Layer 4 of a small transformer language model trained on English Wikipedia (12 layers, counted from 0, width 64).
Take only the direct path to the model's output, skipping the later layers: a vector added to the residual stream pushes a token's score in proportion to its dot product with that token's output vector.

Output vectors of the tokens that the questions are about. A number n stands for n times 0.026.
"m": 37 4 12 10 -17 -7 -12 -8 5 17 -13 -12 27 18 -4 -22 -13 12 -11 -8 -15 50 17 -19 -10 6 -10 33 9 3 -40 0 -7 -13 -19 5 -14 16 4 16 8 -9 -30 -8 -7 -2 -26 40 -30 -41 23 40 -5 14 27 19 7 13 -31 24 -20 -25 -14 6
"ized": -29 41 16 6 13 -59 -3 -6 -3 -14 -8 21 -16 44 28 -13 -50 0 40 5 -24 3 23 29 3 -1 33 -3 -14 37 4 -12 51 -11 -9 29 0 36 -3 -6 -4 57 8 -62 0 40 -14 35 -39 -6 36 -31 -27 -12 -30 -13 12 -13 -24 -59 -12 12 22 -51
"aves": -8 -1 44 10 32 -50 22 44 -13 -3 -10 22 -20 4 -22 -32 38 18 -16 -41 -13 1 17 11 -10 10 15 5 26 37 -14 -38 43 -16 -31 -29 7 -13 8 15 53 1 -1 -44 -29 50 4 29 7 -7 6 -12 -61 -37 -9 12 -1 -16 -27 -7 3 6 45 -12
"ions": -26 -24 19 -6 -7 -2 22 18 -6 -12 12 3 -31 -42 -61 -32 21 31 -6 -33 -56 -24 34 24 -27 13 24 9 22 61 22 38 57 -3 16 4 8 7 11 -22 30 26 6 -4 -22 -46 27 18 -6 -7 -10 -10 19 -17 -59 2 40 -3 -34 -18 14 12 14 -27
"ors": -39 -8 27 8 -30 -22 14 12 4 14 9 -11 -6 -43 -30 -37 22 -1 24 -28 -54 -38 -40 14 -29 4 13 13 19 34 41 30 10 -17 4 -21 -9 17 16 10 -1 22 50 -9 -38 -12 51 30 -45 7 -27 -12 -10 -13 9 42 20 1 -23 -5 32 15 39 -19
"ife": -18 -8 29 0 13 -26 -5 9 -14 -22 46 -40 -12 61 -8 -48 6 -1 -34 -1 64 -18 8 -1 -30 7 39 38 -13 36 49 -22 -2 0 -42 -42 18 -31 -8 -7 36 11 -27 -41 14 -10 -21 38 32 24 -31 -8 -49 -33 -49 32 29 -19 39 -10 13 18 65 -24
"):": 31 6 12 -4 -49 13 -24 25 -19 10 49 -1 -8 36 -36 35 -28 14 25 25 -16 -38 -18 22 3 -4 19 59 -10 -2 -30 -23 -20 -14 5 22 13 -13 27 -42 52 49 25 26 -10 39 -53 22 -42 -9 -13 -3 -64 -47 -44 18 34 -19 -19 22 1 -4 11 -22
" $": 11 30 -6 19 -15 -13 -49 46 1 -16 -2 -4 -31 18 -9 33 24 -17 1 -53 3 -19 0 17 23 -15 34 9 51 28 -2 -37 22 -3 8 43 -51 -47 11 -10 39 33 -19 -9 15 3 -8 5 -25 6 12 -58 8 -37 -28 2 -2 1 40 -12 18 18 6 -43
"ements": 21 -29 24 32 32 15 -2 29 -15 -48 6 -25 20 -11 -19 -43 -20 27 59 -34 -30 25 -4 -2 27 35 10 76 -2 47 7 -23 36 18 -22 -6 -5 -43 -8 -5 62 34 -4 19 -48 12 29 28 -60 -16 28 -34 -23 -53 -78 -7 40 -11 -49 -57 8 -2 43 -13
"iff": 1 -5 41 10 26 -35 -4 44 6 -11 -15 13 0 37 2 -71 19 -13 -27 -22 17 -1 35 55 -7 -50 1 12 -17 28 60 -4 22 -12 19 -12 -5 -4 6 -11 24 16 -23 -7 41 12 -62 27 1 4 -11 -22 -16 -18 -44 -42 52 -1 -34 -44 -27 20 31 -6
"ific": 4 -10 30 13 3 -7 -11 46 -9 -29 2 31 -6 -3 5 -23 -12 27 65 -2 -72 19 38 -39 -21 40 34 4 -35 30 48 -21 57 27 -18 -1 -3 4 12 -20 29 53 -58 1 18 -32 -63 29 -36 9 21 16 -21 -61 -66 15 24 -4 8 -4 -21 4 -22 -38
"act": 26 -6 26 6 -16 -37 -40 23 -2 2 -25 38 -24 25 4 -4 42 29 -3 1 -12 -2 23 -2 1 -38 20 -22 -18 21 36 6 47 -22 1 27 12 14 -3 21 3 -22 1 -42 31 -8 16 24 -29 22 -19 -33 21 -12 -39 -6 2 -17 -25 -3 -15 -1 -7 -17
" were": -34 -7 -16 17 -1 4 35 5 -4 4 -16 11 -16 6 -45 -10 -5 -17 48 -11 -9 1 -4 -6 8 -31 -9 45 -10 19 -25 -11 14 15 7 -16 17 -30 0 2 18 6 9 -30 8 -16 0 35 18 -16 43 -2 -24 14 -11 -28 -5 7 -23 11 55 24 -13 -7
"igan": -34 9 26 5 14 -33 -37 42 -6 -9 23 15 6 36 -48 -36 -18 28 43 -69 43 16 -7 52 -4 -23 -14 26 -9 39 18 -13 20 -18 -11 -19 -42 -41 5 -25 70 32 3 -47 -27 11 -14 22 13 -22 19 -15 -38 -24 -35 -27 58 -12 16 8 23 27 -12 21
"iew": 15 0 22 -1 -8 -25 -30 39 -12 -46 20 -35 14 -22 -12 21 -17 24 -1 -21 21 2 46 -2 12 -2 -7 15 -24 14 49 -30 -15 -25 -62 48 0 -22 -27 -17 32 27 -1 -10 23 -13 -50 31 -9 33 43 -26 -49 -14 -52 -21 56 -18 37 -4 45 15 44 -16
")": -9 -2 -3 -14 -7 24 -23 -34 -10 31 40 -16 -16 65 6 13 -9 4 -3 16 -21 2 -36 3 5 8 0 21 7 -4 -16 -4 -2 7 19 12 -17 34 24 -21 18 6 1 21 -5 -10 -27 11 2 -31 -18 -6 -30 -24 -2 -21 -2 -3 25 24 4 -9 7 -2
"ges": 16 -15 25 18 3 15 -28 52 4 -59 44 42 -29 10 -20 -15 36 11 11 -18 -18 -27 38 -23 20 -21 31 -2 -3 42 -6 -22 68 1 -57 -28 -53 -23 30 -13 5 11 -47 -12 2 21 34 25 -20 9 -28 10 -29 -12 -25 19 60 -18 -30 -24 -5 5 31 -20
"orm": -4 -25 20 -4 17 -46 -45 16 -19 -27 8 -16 -7 -3 -13 -27 26 -1 -18 -21 18 20 18 33 -44 -19 19 21 -9 7 50 22 13 1 -10 37 -21 -12 10 25 43 23 -22 1 -33 -24 12 17 -40 28 4 -37 -22 2 28 12 9 -12 20 -23 21 2 22 -23
" century": -11 -7 13 29 54 -6 -54 15 -6 -15 16 17 -34 23 -64 -3 36 11 2 9 16 -41 -25 13 9 6 -19 8 -41 40 28 32 2 -26 15 -5 0 -42 50 -12 27 -5 20 -28 17 57 -49 31 -14 -7 10 2 -16 -11 -27 36 23 -17 13 -50 -4 11 6 -58
"aker": -44 8 39 4 -31 -49 0 35 -14 -4 -16 65 18 48 11 -57 -13 -36 62 -15 27 12 -41 9 1 26 13 17 -62 16 29 -32 9 2 -26 10 6 -4 -9 -3 1 21 10 -32 -9 36 -40 22 -48 26 20 -31 -42 -20 -10 38 29 -15 -1 14 19 -6 23 -17
" Succeeded": -12 22 10 19 26 -16 -49 53 -35 -12 25 16 1 62 -48 -46 -11 -40 60 35 -14 2 -16 36 -50 7 13 93 -15 55 35 -44 14 -39 -37 83 -22 -65 40 -29 -19 24 53 6 -40 19 -42 -10 2 -3 86 -72 5 -7 -95 39 26 -30 -69 -6 39 56 9 -76
"ases": 16 -37 42 25 11 25 13 36 -9 0 -19 68 -16 -7 -6 -22 15 4 46 -5 -34 44 -22 -10 2 -22 33 7 12 45 -31 -13 36 -33 -13 22 35 -56 3 2 16 -40 6 -26 -28 -4 -35 46 -26 0 1 -13 -56 -62 -7 22 31 -13 14 -47 30 2 13 -11
" program": -1 8 -7 35 -9 1 -30 35 0 15 24 6 -13 15 -27 -22 -7 13 0 -18 3 9 -25 -6 0 -20 22 13 -24 17 3 -19 -13 -6 -9 25 27 -16 31 -20 21 34 -20 -5 36 -5 -7 40 -9 16 1 -39 8 -33 -14 8 -3 2 -22 -24 -4 -4 43 -28
"ol": 5 23 6 -16 -24 -10 -50 -20 -7 11 -31 -9 24 -25 13 -21 17 28 14 -18 5 -4 11 38 -10 -25 -4 27 11 36 22 24 11 -33 0 0 11 6 -26 3 -12 32 -14 13 -2 -10 1 23 -20 8 -22 -24 -37 12 22 17 26 4 19 -5 13 -3 -29 -29
"ex": 5 4 29 10 -26 11 -19 -4 4 28 21 35 -9 -16 -14 -8 23 36 -66 -36 -2 -3 -18 15 -3 0 -1 24 -9 -23 14 -16 37 -2 -17 1 10 -8 7 19 19 20 -17 -17 -14 11 41 39 -39 13 2 -44 1 13 -34 9 36 4 -41 2 -4 14 -22 -28
"ny": 18 27 27 -5 51 -17 5 16 -6 -11 52 11 0 7 -18 -21 17 -12 -16 -34 0 -23 6 -27 -5 31 0 22 -29 14 14 -60 -14 1 9 16 -35 7 4 -28 2 15 -29 -41 -41 27 16 21 -27 30 39 -9 -16 8 0 -3 83 0 -32 -55 -2 5 33 -16
" career": -12 5 -2 40 37 6 -16 19 -20 11 7 19 -22 -26 -1 -53 -20 22 16 -18 14 -13 3 24 -25 -44 -2 28 -20 25 7 -18 8 -26 -28 18 15 -10 14 -35 -2 23 11 -5 39 22 -6 23 1 -9 4 -7 -10 23 -15 43 1 -10 -34 1 -20 -3 72 -65
"g": 27 -1 18 5 -31 8 7 29 8 -42 20 13 -7 8 5 -11 12 1 1 -28 -8 24 14 -2 9 -9 -5 -13 20 17 -17 -17 48 -10 -11 -16 -37 0 4 7 -26 -24 -55 15 -26 -4 30 29 43 -21 -10 19 0 32 3 8 9 2 -18 13 -40 -8 -6 -7
"ware": -12 4 9 31 -42 -27 -35 32 -1 -25 72 -32 -3 21 -18 -59 -45 -37 37 -42 -45 -13 59 -26 18 -5 -9 11 -50 45 36 -58 58 -41 -42 53 8 -24 15 6 53 33 -1 15 -12 40 -30 39 -21 60 25 -31 -12 -45 -12 23 23 -9 1 -26 4 16 69 -28
" in": -28 -12 -29 -11 -1 7 -3 -3 5 3 -13 0 -8 5 7 20 21 3 5 19 3 27 -18 -7 14 6 -9 -3 -7 9 -19 -12 -29 18 -10 -22 -3 8 -8 -23 -28 29 -8 15 -3 -8 24 24 28 -8 -3 -19 24 16 20 -1 -18 9 6 14 -21 -4 -3 14

Each question shows what one neuron of this layer's MLP adds at an activation of 1. A number n stands for n times 0.0027.

n70: -40 8 -23 -2 3 -9 -33 25 -8 -17 -30 -21 -10 12 14 7 -2 12 -26 10 9 28 -43 11 -1 -17 30 -22 -7 18 -19 15 6 1 -18 17 0 32 -25 -10 4 13 0 54 34 35 -8 -10 -19 23 -16 2 -4 15 -14 8 14 -18 2 9 6 7 24 -40
Pushed up most: " career"

n303: 25 -28 19 -44 35 -24 5 6 18 -9 -18 -10 -15 16 -34 21 23 -1 -30 6 -11 5 11 3 -45 -7 14 -10 14 -45 30 -18 34 -18 -19 -10 21 -24 10 -14 40 -17 0 31 -43 18 26 22 35 0 -27 -44 -36 36 5 37 26 2 -3 1 -23 -9 14 26
Pushed up most: "aves"

n343: -15 -26 24 -3 -31 -15 -4 1 -14 -55 7 10 10 10 23 12 2 37 11 -6 20 50 -49 9 0 13 -5 9 47 1 -10 7 -7 2 13 11 -24 37 15 -4 -18 -14 4 -18 -25 1 0 -52 -3 -12 1 9 26 0 18 -29 9 -1 -20 1 -1 -16 29 -18
Pushed up most: "g"

n75: -16 22 22 22 -24 -6 -6 30 -6 35 -24 -23 -26 -30 36 24 -26 24 -6 5 -41 2 -14 -28 -5 21 -13 19 17 -8 -8 -6 -9 -3 9 -7 20 1 14 -10 -9 15 0 27 -35 -1 12 53 10 27 -34 10 23 26 -20 3 -22 -26 5 14 -10 -1 -58 -14
Which of these tokens does it push down most? "iff"

n350: 2 24 31 -33 16 21 11 41 3 -26 -28 24 -2 -15 21 36 -44 20 32 -15 -29 -31 -34 54 4 3 12 18 -33 -27 9 4 29 -20 -2 -21 32 3 -3 43 -22 -2 -6 -46 10 5 6 -2 11 -17 -18 -26 17 -9 22 -20 -5 28 -11 -2 21 -23 -26 -18
Pushed up most: "ized"

n299: 0 1 -39 48 18 8 17 -13 0 -9 -39 -16 -9 8 18 23 -22 -12 12 9 -1 -40 -2 -7 2 -3 17 18 -7 -9 29 19 9 40 -15 0 36 44 12 -18 -14 -19 -5 -20 -19 15 24 -33 8 3 9 17 5 37 11 -5 -13 6 -12 -20 -33 22 -19 -48
Which two tokens does it push up most, strongest first? "ized", " career"

n262: 29 -30 -19 -6 21 20 -3 33 4 -28 4 -18 1 -14 16 -46 -35 33 -12 4 -36 8 -11 23 -14 21 -23 15 35 4 26 16 1 35 -7 -1 1 3 3 -8 -34 -9 9 14 19 2 25 28 -2 -14 -10 -38 2 12 4 5 1 38 -45 -11 0 -28 25 4
Pushed up most: "ements"

n0: 14 41 -51 -17 13 15 -9 6 23 2 -52 -8 -26 -7 9 36 10 -10 4 20 -10 -15 0 -2 8 11 -13 -18 23 -11 19 5 11 8 13 1 13 14 -27 -16 -9 -22 23 10 -7 -3 40 -13 -8 40 5 -13 58 24 8 19 -81 -11 -24 -11 -19 -10 -13 11
Which two tokens does it push up most, strongest first? " in", "act"

n130: -45 4 -10 19 -25 19 17 21 11 -4 -14 18 -28 -9 -30 -12 38 -6 36 -8 14 -21 -19 13 -15 1 16 4 -27 -24 -12 12 5 -13 31 -33 -32 -3 21 -26 25 6 -7 -1 8 17 -3 -46 -5 -4 17 21 -31 7 11 -25 1 -43 23 38 45 6 6 2
Which of these tokens does it push down most? "m"

n32: 7 12 -1 -40 -22 14 -16 -7 41 26 3 8 45 31 -32 4 6 15 -17 -1 27 -14 5 -22 -15 38 -35 7 -2 -19 -28 -23 -47 17 8 -20 17 -32 0 -1 17 -23 -10 14 -9 32 29 32 2 41 -34 26 -25 12 11 22 -25 -29 21 25 -2 -8 -14 -7
Which of these tokens does it push down most? "ized"

n53: 9 48 -1 12 47 -10 29 39 -57 -10 -43 -20 45 6 15 -23 -15 -14 0 -6 -41 28 21 29 -32 -19 -17 40 15 12 -8 11 17 38 6 -5 -44 -21 14 61 -11 13 17 15 7 -18 -28 14 30 -22 -11 1 11 -22 -21 15 -19 -21 -8 -2 -61 5 34 -40
Which of these tokens does it push down most? "ex"

n44: 28 -9 -16 -12 -7 6 -11 2 -7 30 1 -2 17 -2 -10 21 25 23 1 14 -6 0 18 -26 18 -30 39 -20 24 -6 -12 -28 7 -23 -11 -20 16 -16 -15 -14 -10 31 -1 27 -13 37 -16 -21 -9 7 -16 -19 25 -10 12 -18 4 -30 21 27 -27 9 3 1
Which two tokens does it push up most, strongest first? "):", " $"

n316: -16 11 -14 6 -34 44 -21 -39 -39 31 -3 -4 0 -4 -9 10 6 -12 24 12 -11 1 12 -27 4 -17 23 -3 4 -32 6 11 -11 34 45 -5 -34 5 -16 18 -1 -11 2 17 38 1 -3 50 22 4 -19 7 -8 -14 30 -50 3 -22 -1 -25 16 28 -8 -13
Which two tokens does it push up most, strongest first? ")", " were"

n120: -30 -6 23 -4 13 8 -15 0 37 -7 3 18 -35 24 0 7 15 -11 -13 -15 58 12 -2 -15 0 -9 -11 6 -2 9 -13 -5 21 7 -5 -2 -42 9 -10 -30 18 21 -7 -4 -8 -20 13 30 -18 16 24 -29 -13 10 0 -21 22 12 -25 5 -21 11 -32 47
Pushed up most: "igan"

n73: 47 29 37 9 10 -29 -54 13 -28 39 9 -17 -28 22 -18 -20 -22 -4 -13 -8 -4 -35 8 21 7 -7 3 -27 -30 8 10 -5 -7 13 15 6 41 34 15 75 2 -27 -19 -4 -7 -17 27 15 1 63 11 1 -34 1 6 -6 -90 -42 -13 4 -1 -22 -10 -3
Pushed up most: "act"

n288: -24 -39 -37 -2 -20 0 -25 9 9 2 18 56 -36 42 5 10 -17 -2 -22 6 -4 33 -8 -7 24 -33 -9 17 15 16 4 4 41 -7 -2 25 -35 -17 -61 -2 -14 2 -39 18 21 21 7 -20 24 -2 4 -13 -35 26 21 -12 48 3 34 -7 33 -34 4 1
Pushed up most: "ges"

n251: -5 -3 -5 1 1 7 -2 -8 -1 6 6 9 -9 4 17 -10 18 0 0 -4 -1 -18 5 2 2 -5 -2 14 -8 4 5 -13 8 0 -13 4 -4 -6 0 9 16 4 -9 -8 -9 7 11 -6 1 -14 9 2 -15 0 -13 10 5 -7 8 -6 14 -7 -1 -3
Pushed up most: "ges"

n266: 15 5 -14 -26 39 1 -9 10 -7 12 -46 45 -12 12 21 -13 4 -3 -36 11 -25 -51 19 0 -10 -3 12 -4 -5 20 7 26 39 25 19 -9 -12 13 -28 3 -43 -9 27 -15 5 20 35 -4 -11 31 -6 -31 37 -2 -5 -10 -15 -31 15 -14 -36 35 19 -38
Which two tokens does it push up most, strongest first? "act", "ized"

n275: -1 -13 32 5 -19 -47 28 12 -10 21 -6 -13 -6 -16 -9 -15 -1 0 -3 -28 15 6 -2 -16 2 2 4 13 15 12 7 -14 16 -12 5 -6 -20 -16 -23 19 9 -11 26 -9 -6 12 8 -2 -10 -2 -4 7 -15 8 39 -6 -2 -2 10 36 17 -31 1 7
Which two tokens does it push up most, strongest first? "aves", "ors"

n128: -1 13 -5 -13 -29 -3 -53 -19 7 -18 29 -18 -12 -30 34 19 -12 29 -5 -38 -6 14 6 -3 -25 0 10 -27 12 -25 -4 37 6 -3 10 33 -4 -20 7 27 2 63 7 -11 -31 20 11 8 -1 10 -23 16 -32 -23 41 6 -30 20 26 -29 17 1 0 6
Which two tokens does it push up most, strongest first? "orm", "ol"

n11: 7 -11 25 -72 -20 15 -16 5 -6 -12 43 9 20 7 15 39 54 -1 2 -2 12 -5 0 -32 13 19 5 6 1 31 -68 -32 -11 -30 36 26 18 5 -31 -30 -9 -29 -23 -24 11 -17 6 -26 11 33 16 10 -28 27 -56 4 18 -31 4 -23 -5 14 20 48
Which two tokens does it push up most, strongest first? "ny", "iew"

n65: 20 -37 46 30 -31 22 12 26 -9 -3 -22 12 5 -7 -9 -42 -25 -2 -19 -20 -7 17 -1 0 16 1 -7 -41 9 14 16 -21 -19 -11 -12 33 -34 8 -7 22 10 12 -29 30 4 -14 -11 18 12 -12 -20 28 5 0 2 -3 2 1 27 -20 15 -1 44 -20
Pushed up most: "ware"

n282: 15 -17 -13 31 -41 23 -12 -35 -9 -11 -4 -10 31 16 -9 -10 13 20 26 8 10 -3 -27 -9 8 -11 8 -5 3 -27 3 1 17 58 -21 -12 22 0 -36 -45 1 -19 -35 2 -9 16 5 -29 -11 4 11 31 8 27 -4 20 16 15 11 -13 11 -5 11 -9
Pushed up most: "ements"

n42: 5 -25 13 -6 -7 -7 15 -11 24 -2 33 12 59 -20 -16 -20 -20 6 10 19 3 -3 -4 -10 24 -6 -6 -8 -30 -8 0 0 1 19 -12 -11 30 -21 35 1 -15 -14 -1 -32 -4 -20 -1 -5 -5 -9 23 15 25 33 -17 1 -30 -38 28 15 -19 -3 9 12
Which of these tokens does it push down most? " $"

n129: -2 3 3 -10 16 3 -3 20 23 11 32 20 12 -15 4 6 18 -21 -44 0 -23 -6 3 -23 40 -2 2 2 -12 -16 -13 7 20 19 0 -15 13 28 -12 -12 -7 -13 -1 10 15 -30 8 -3 -10 -4 12 4 4 9 -18 -18 6 -4 -17 -5 12 -10 -29 19
Pushed up most: "ex"

n2: 35 6 -10 3 -13 1 -26 -14 3 10 6 32 -9 -16 28 14 8 31 25 -3 6 -6 10 18 36 -11 -5 -52 -38 33 -3 5 -11 -25 2 24 -8 -25 3 -27 19 -4 10 5 -24 24 -1 24 40 13 -18 -30 -29 -58 10 -35 10 30 -10 8 7 -16 0 8
Pushed up most: "ases"

n138: 19 -21 -1 -24 -3 3 -1 -12 -2 -33 38 -9 -20 4 -12 0 20 12 9 -83 -11 -10 40 9 17 -33 -18 3 -1 4 -37 6 -21 1 4 2 -7 13 85 -3 15 -12 -8 36 5 10 -17 19 31 -38 27 -26 17 -27 41 22 9 19 -39 15 8 -12 -17 2
Which of these tokens does it push down most? "aker"

n154: 12 11 59 -25 -22 -10 24 -12 16 -4 53 60 12 15 -14 -3 -4 -6 -39 9 -2 -2 26 9 4 -4 -45 0 14 -28 9 -25 39 -34 -12 10 -29 39 -6 19 -2 7 -22 -26 4 -6 11 -1 -11 -2 22 -15 4 -13 -30 13 -2 11 -19 -36 -21 3 -18 31
Which two tokens does it push up most, strongest first? "ex", "ny"

n219: -10 6 -14 -9 -7 -14 -1 10 3 -6 -40 17 -41 14 4 -3 -23 29 12 -27 7 14 -19 -1 -3 32 17 -8 0 -27 13 28 21 -4 -10 9 0 19 -28 5 -19 62 9 -2 5 39 5 -23 12 25 50 10 -18 0 -13 9 -28 -7 -20 -13 -24 3 -14 -4
Pushed up most: "ized"

n217: -23 18 -36 11 -4 32 -3 -28 16 -19 4 33 15 -36 33 8 11 -24 20 -9 19 -16 -12 -37 43 -16 -8 -4 -26 -1 -24 2 -8 6 4 9 -30 -27 -13 32 -14 16 -23 -17 4 1 31 -11 17 35 27 33 23 -30 8 -13 -32 -27 -12 4 23 43 -45 24
Pushed up most: " were"

n363: 16 23 32 -10 -1 5 -9 -16 22 -25 -7 15 -15 -7 -17 8 20 -17 1 -18 -9 -28 -8 -1 14 43 -25 -13 -2 -17 9 4 -11 -4 -14 -11 24 24 22 -3 -34 38 -18 -4 25 -4 21 -12 -21 -4 5 -13 -17 22 -26 -8 17 18 2 50 1 -5 5 -12
Pushed up most: "ex"

n360: -43 -27 7 28 -7 -62 17 25 -25 -40 -15 17 -11 2 25 -5 4 -19 -17 -15 43 23 2 11 -2 29 29 -23 -16 -6 38 -10 19 -17 8 1 -19 -2 -6 -28 44 9 4 35 60 23 -58 6 -10 10 6 24 -26 7 12 -34 27 0 -9 -45 -49 31 4 0
Pushed up most: "iff"

n195: 16 -7 5 -14 -10 -18 -15 26 -4 13 19 21 -2 -3 7 43 0 10 27 19 20 -34 26 3 -37 -15 19 5 8 10 -17 -9 15 1 -18 -8 -23 -15 16 -32 -7 26 -22 27 5 -24 1 -28 -12 35 -14 10 -24 5 17 19 -13 -6 -18 -11 -27 4 -9 5
Pushed up most: "ges"

n287: -6 -7 9 0 -8 17 -31 -31 -10 21 21 -14 23 -8 -6 21 1 -18 -2 -1 -1 38 17 4 -7 4 -21 -20 -11 -46 11 -2 -10 2 13 -20 -8 -7 -29 -2 5 25 16 4 20 15 4 -14 11 -31 -14 -6 -22 -8 -26 -23 14 29 -2 27 26 -17 31 35
Pushed up most: ")"

n337: 8 -4 19 16 -31 -22 35 19 33 -13 27 -28 18 -21 -1 22 -19 -4 1 20 -8 -5 -4 20 62 -9 -19 -9 -22 2 -16 -5 -16 -17 6 -24 0 -18 33 18 -9 -6 11 -2 -32 -11 -1 21 -28 4 -51 18 -10 11 30 -1 5 29 -4 -41 19 8 31 -49
Which of these tokens does it push down most? " Succeeded"

n185: -34 -12 -30 17 -16 16 -23 15 21 -9 9 -2 -24 39 -5 9 -10 -6 -10 39 12 18 -4 12 12 -24 35 -18 9 17 -11 -38 27 -17 -33 -6 4 -32 -26 19 3 2 57 8 -23 -12 14 -10 16 14 18 -2 1 -34 38 -17 -25 4 -28 -18 -6 15 -8 20
Pushed up most: " Succeeded"

n347: 13 -25 -80 -5 2 11 5 -15 23 42 -50 6 -2 2 35 17 12 -33 27 -23 11 36 31 -17 7 -19 14 -16 -2 -23 2 18 26 -2 -36 -3 -4 -24 -28 0 13 32 -18 -10 0 -4 13 -29 21 -13 -3 1 53 26 4 -26 20 5 -10 19 -29 9 -1 -8
Pushed up most: " in"

n137: 20 3 -8 -39 -59 -30 5 -14 7 6 -24 17 51 6 -5 24 3 -13 -3 10 2 54 -12 -12 8 28 -5 -20 7 15 -2 -39 8 -2 20 -27 -3 -36 -51 -7 -17 5 -4 7 12 -8 7 39 -15 -19 30 3 0 24 -9 -14 -20 14 58 44 3 -3 9 -18
Which of these tokens does it push down most? " century"

n336: 36 4 -1 -18 21 7 4 15 16 -5 -4 -18 -4 -22 -18 11 8 4 10 -30 -2 -12 49 12 6 -1 -11 6 -57 22 6 6 29 20 7 34 58 37 -25 10 -15 -28 -2 -18 -14 -30 -2 -15 -14 -29 -24 16 -5 29 -12 -24 7 5 4 -6 17 -3 -42 -3
Which two tokens does it push up most, strongest first? "ions", "act"

n309: 1 -5 55 -8 -10 0 3 17 -18 -18 3 -24 1 -3 -1 13 -42 19 -24 36 -22 50 -47 5 10 -7 58 7 -1 -1 3 -1 17 -5 -22 -28 15 64 9 -10 -28 3 47 11 -6 -12 -2 -40 29 -19 -15 -23 -22 19 -11 26 -11 -27 45 11 -11 -46 -10 -12
Which of these tokens does it push down most? "ny"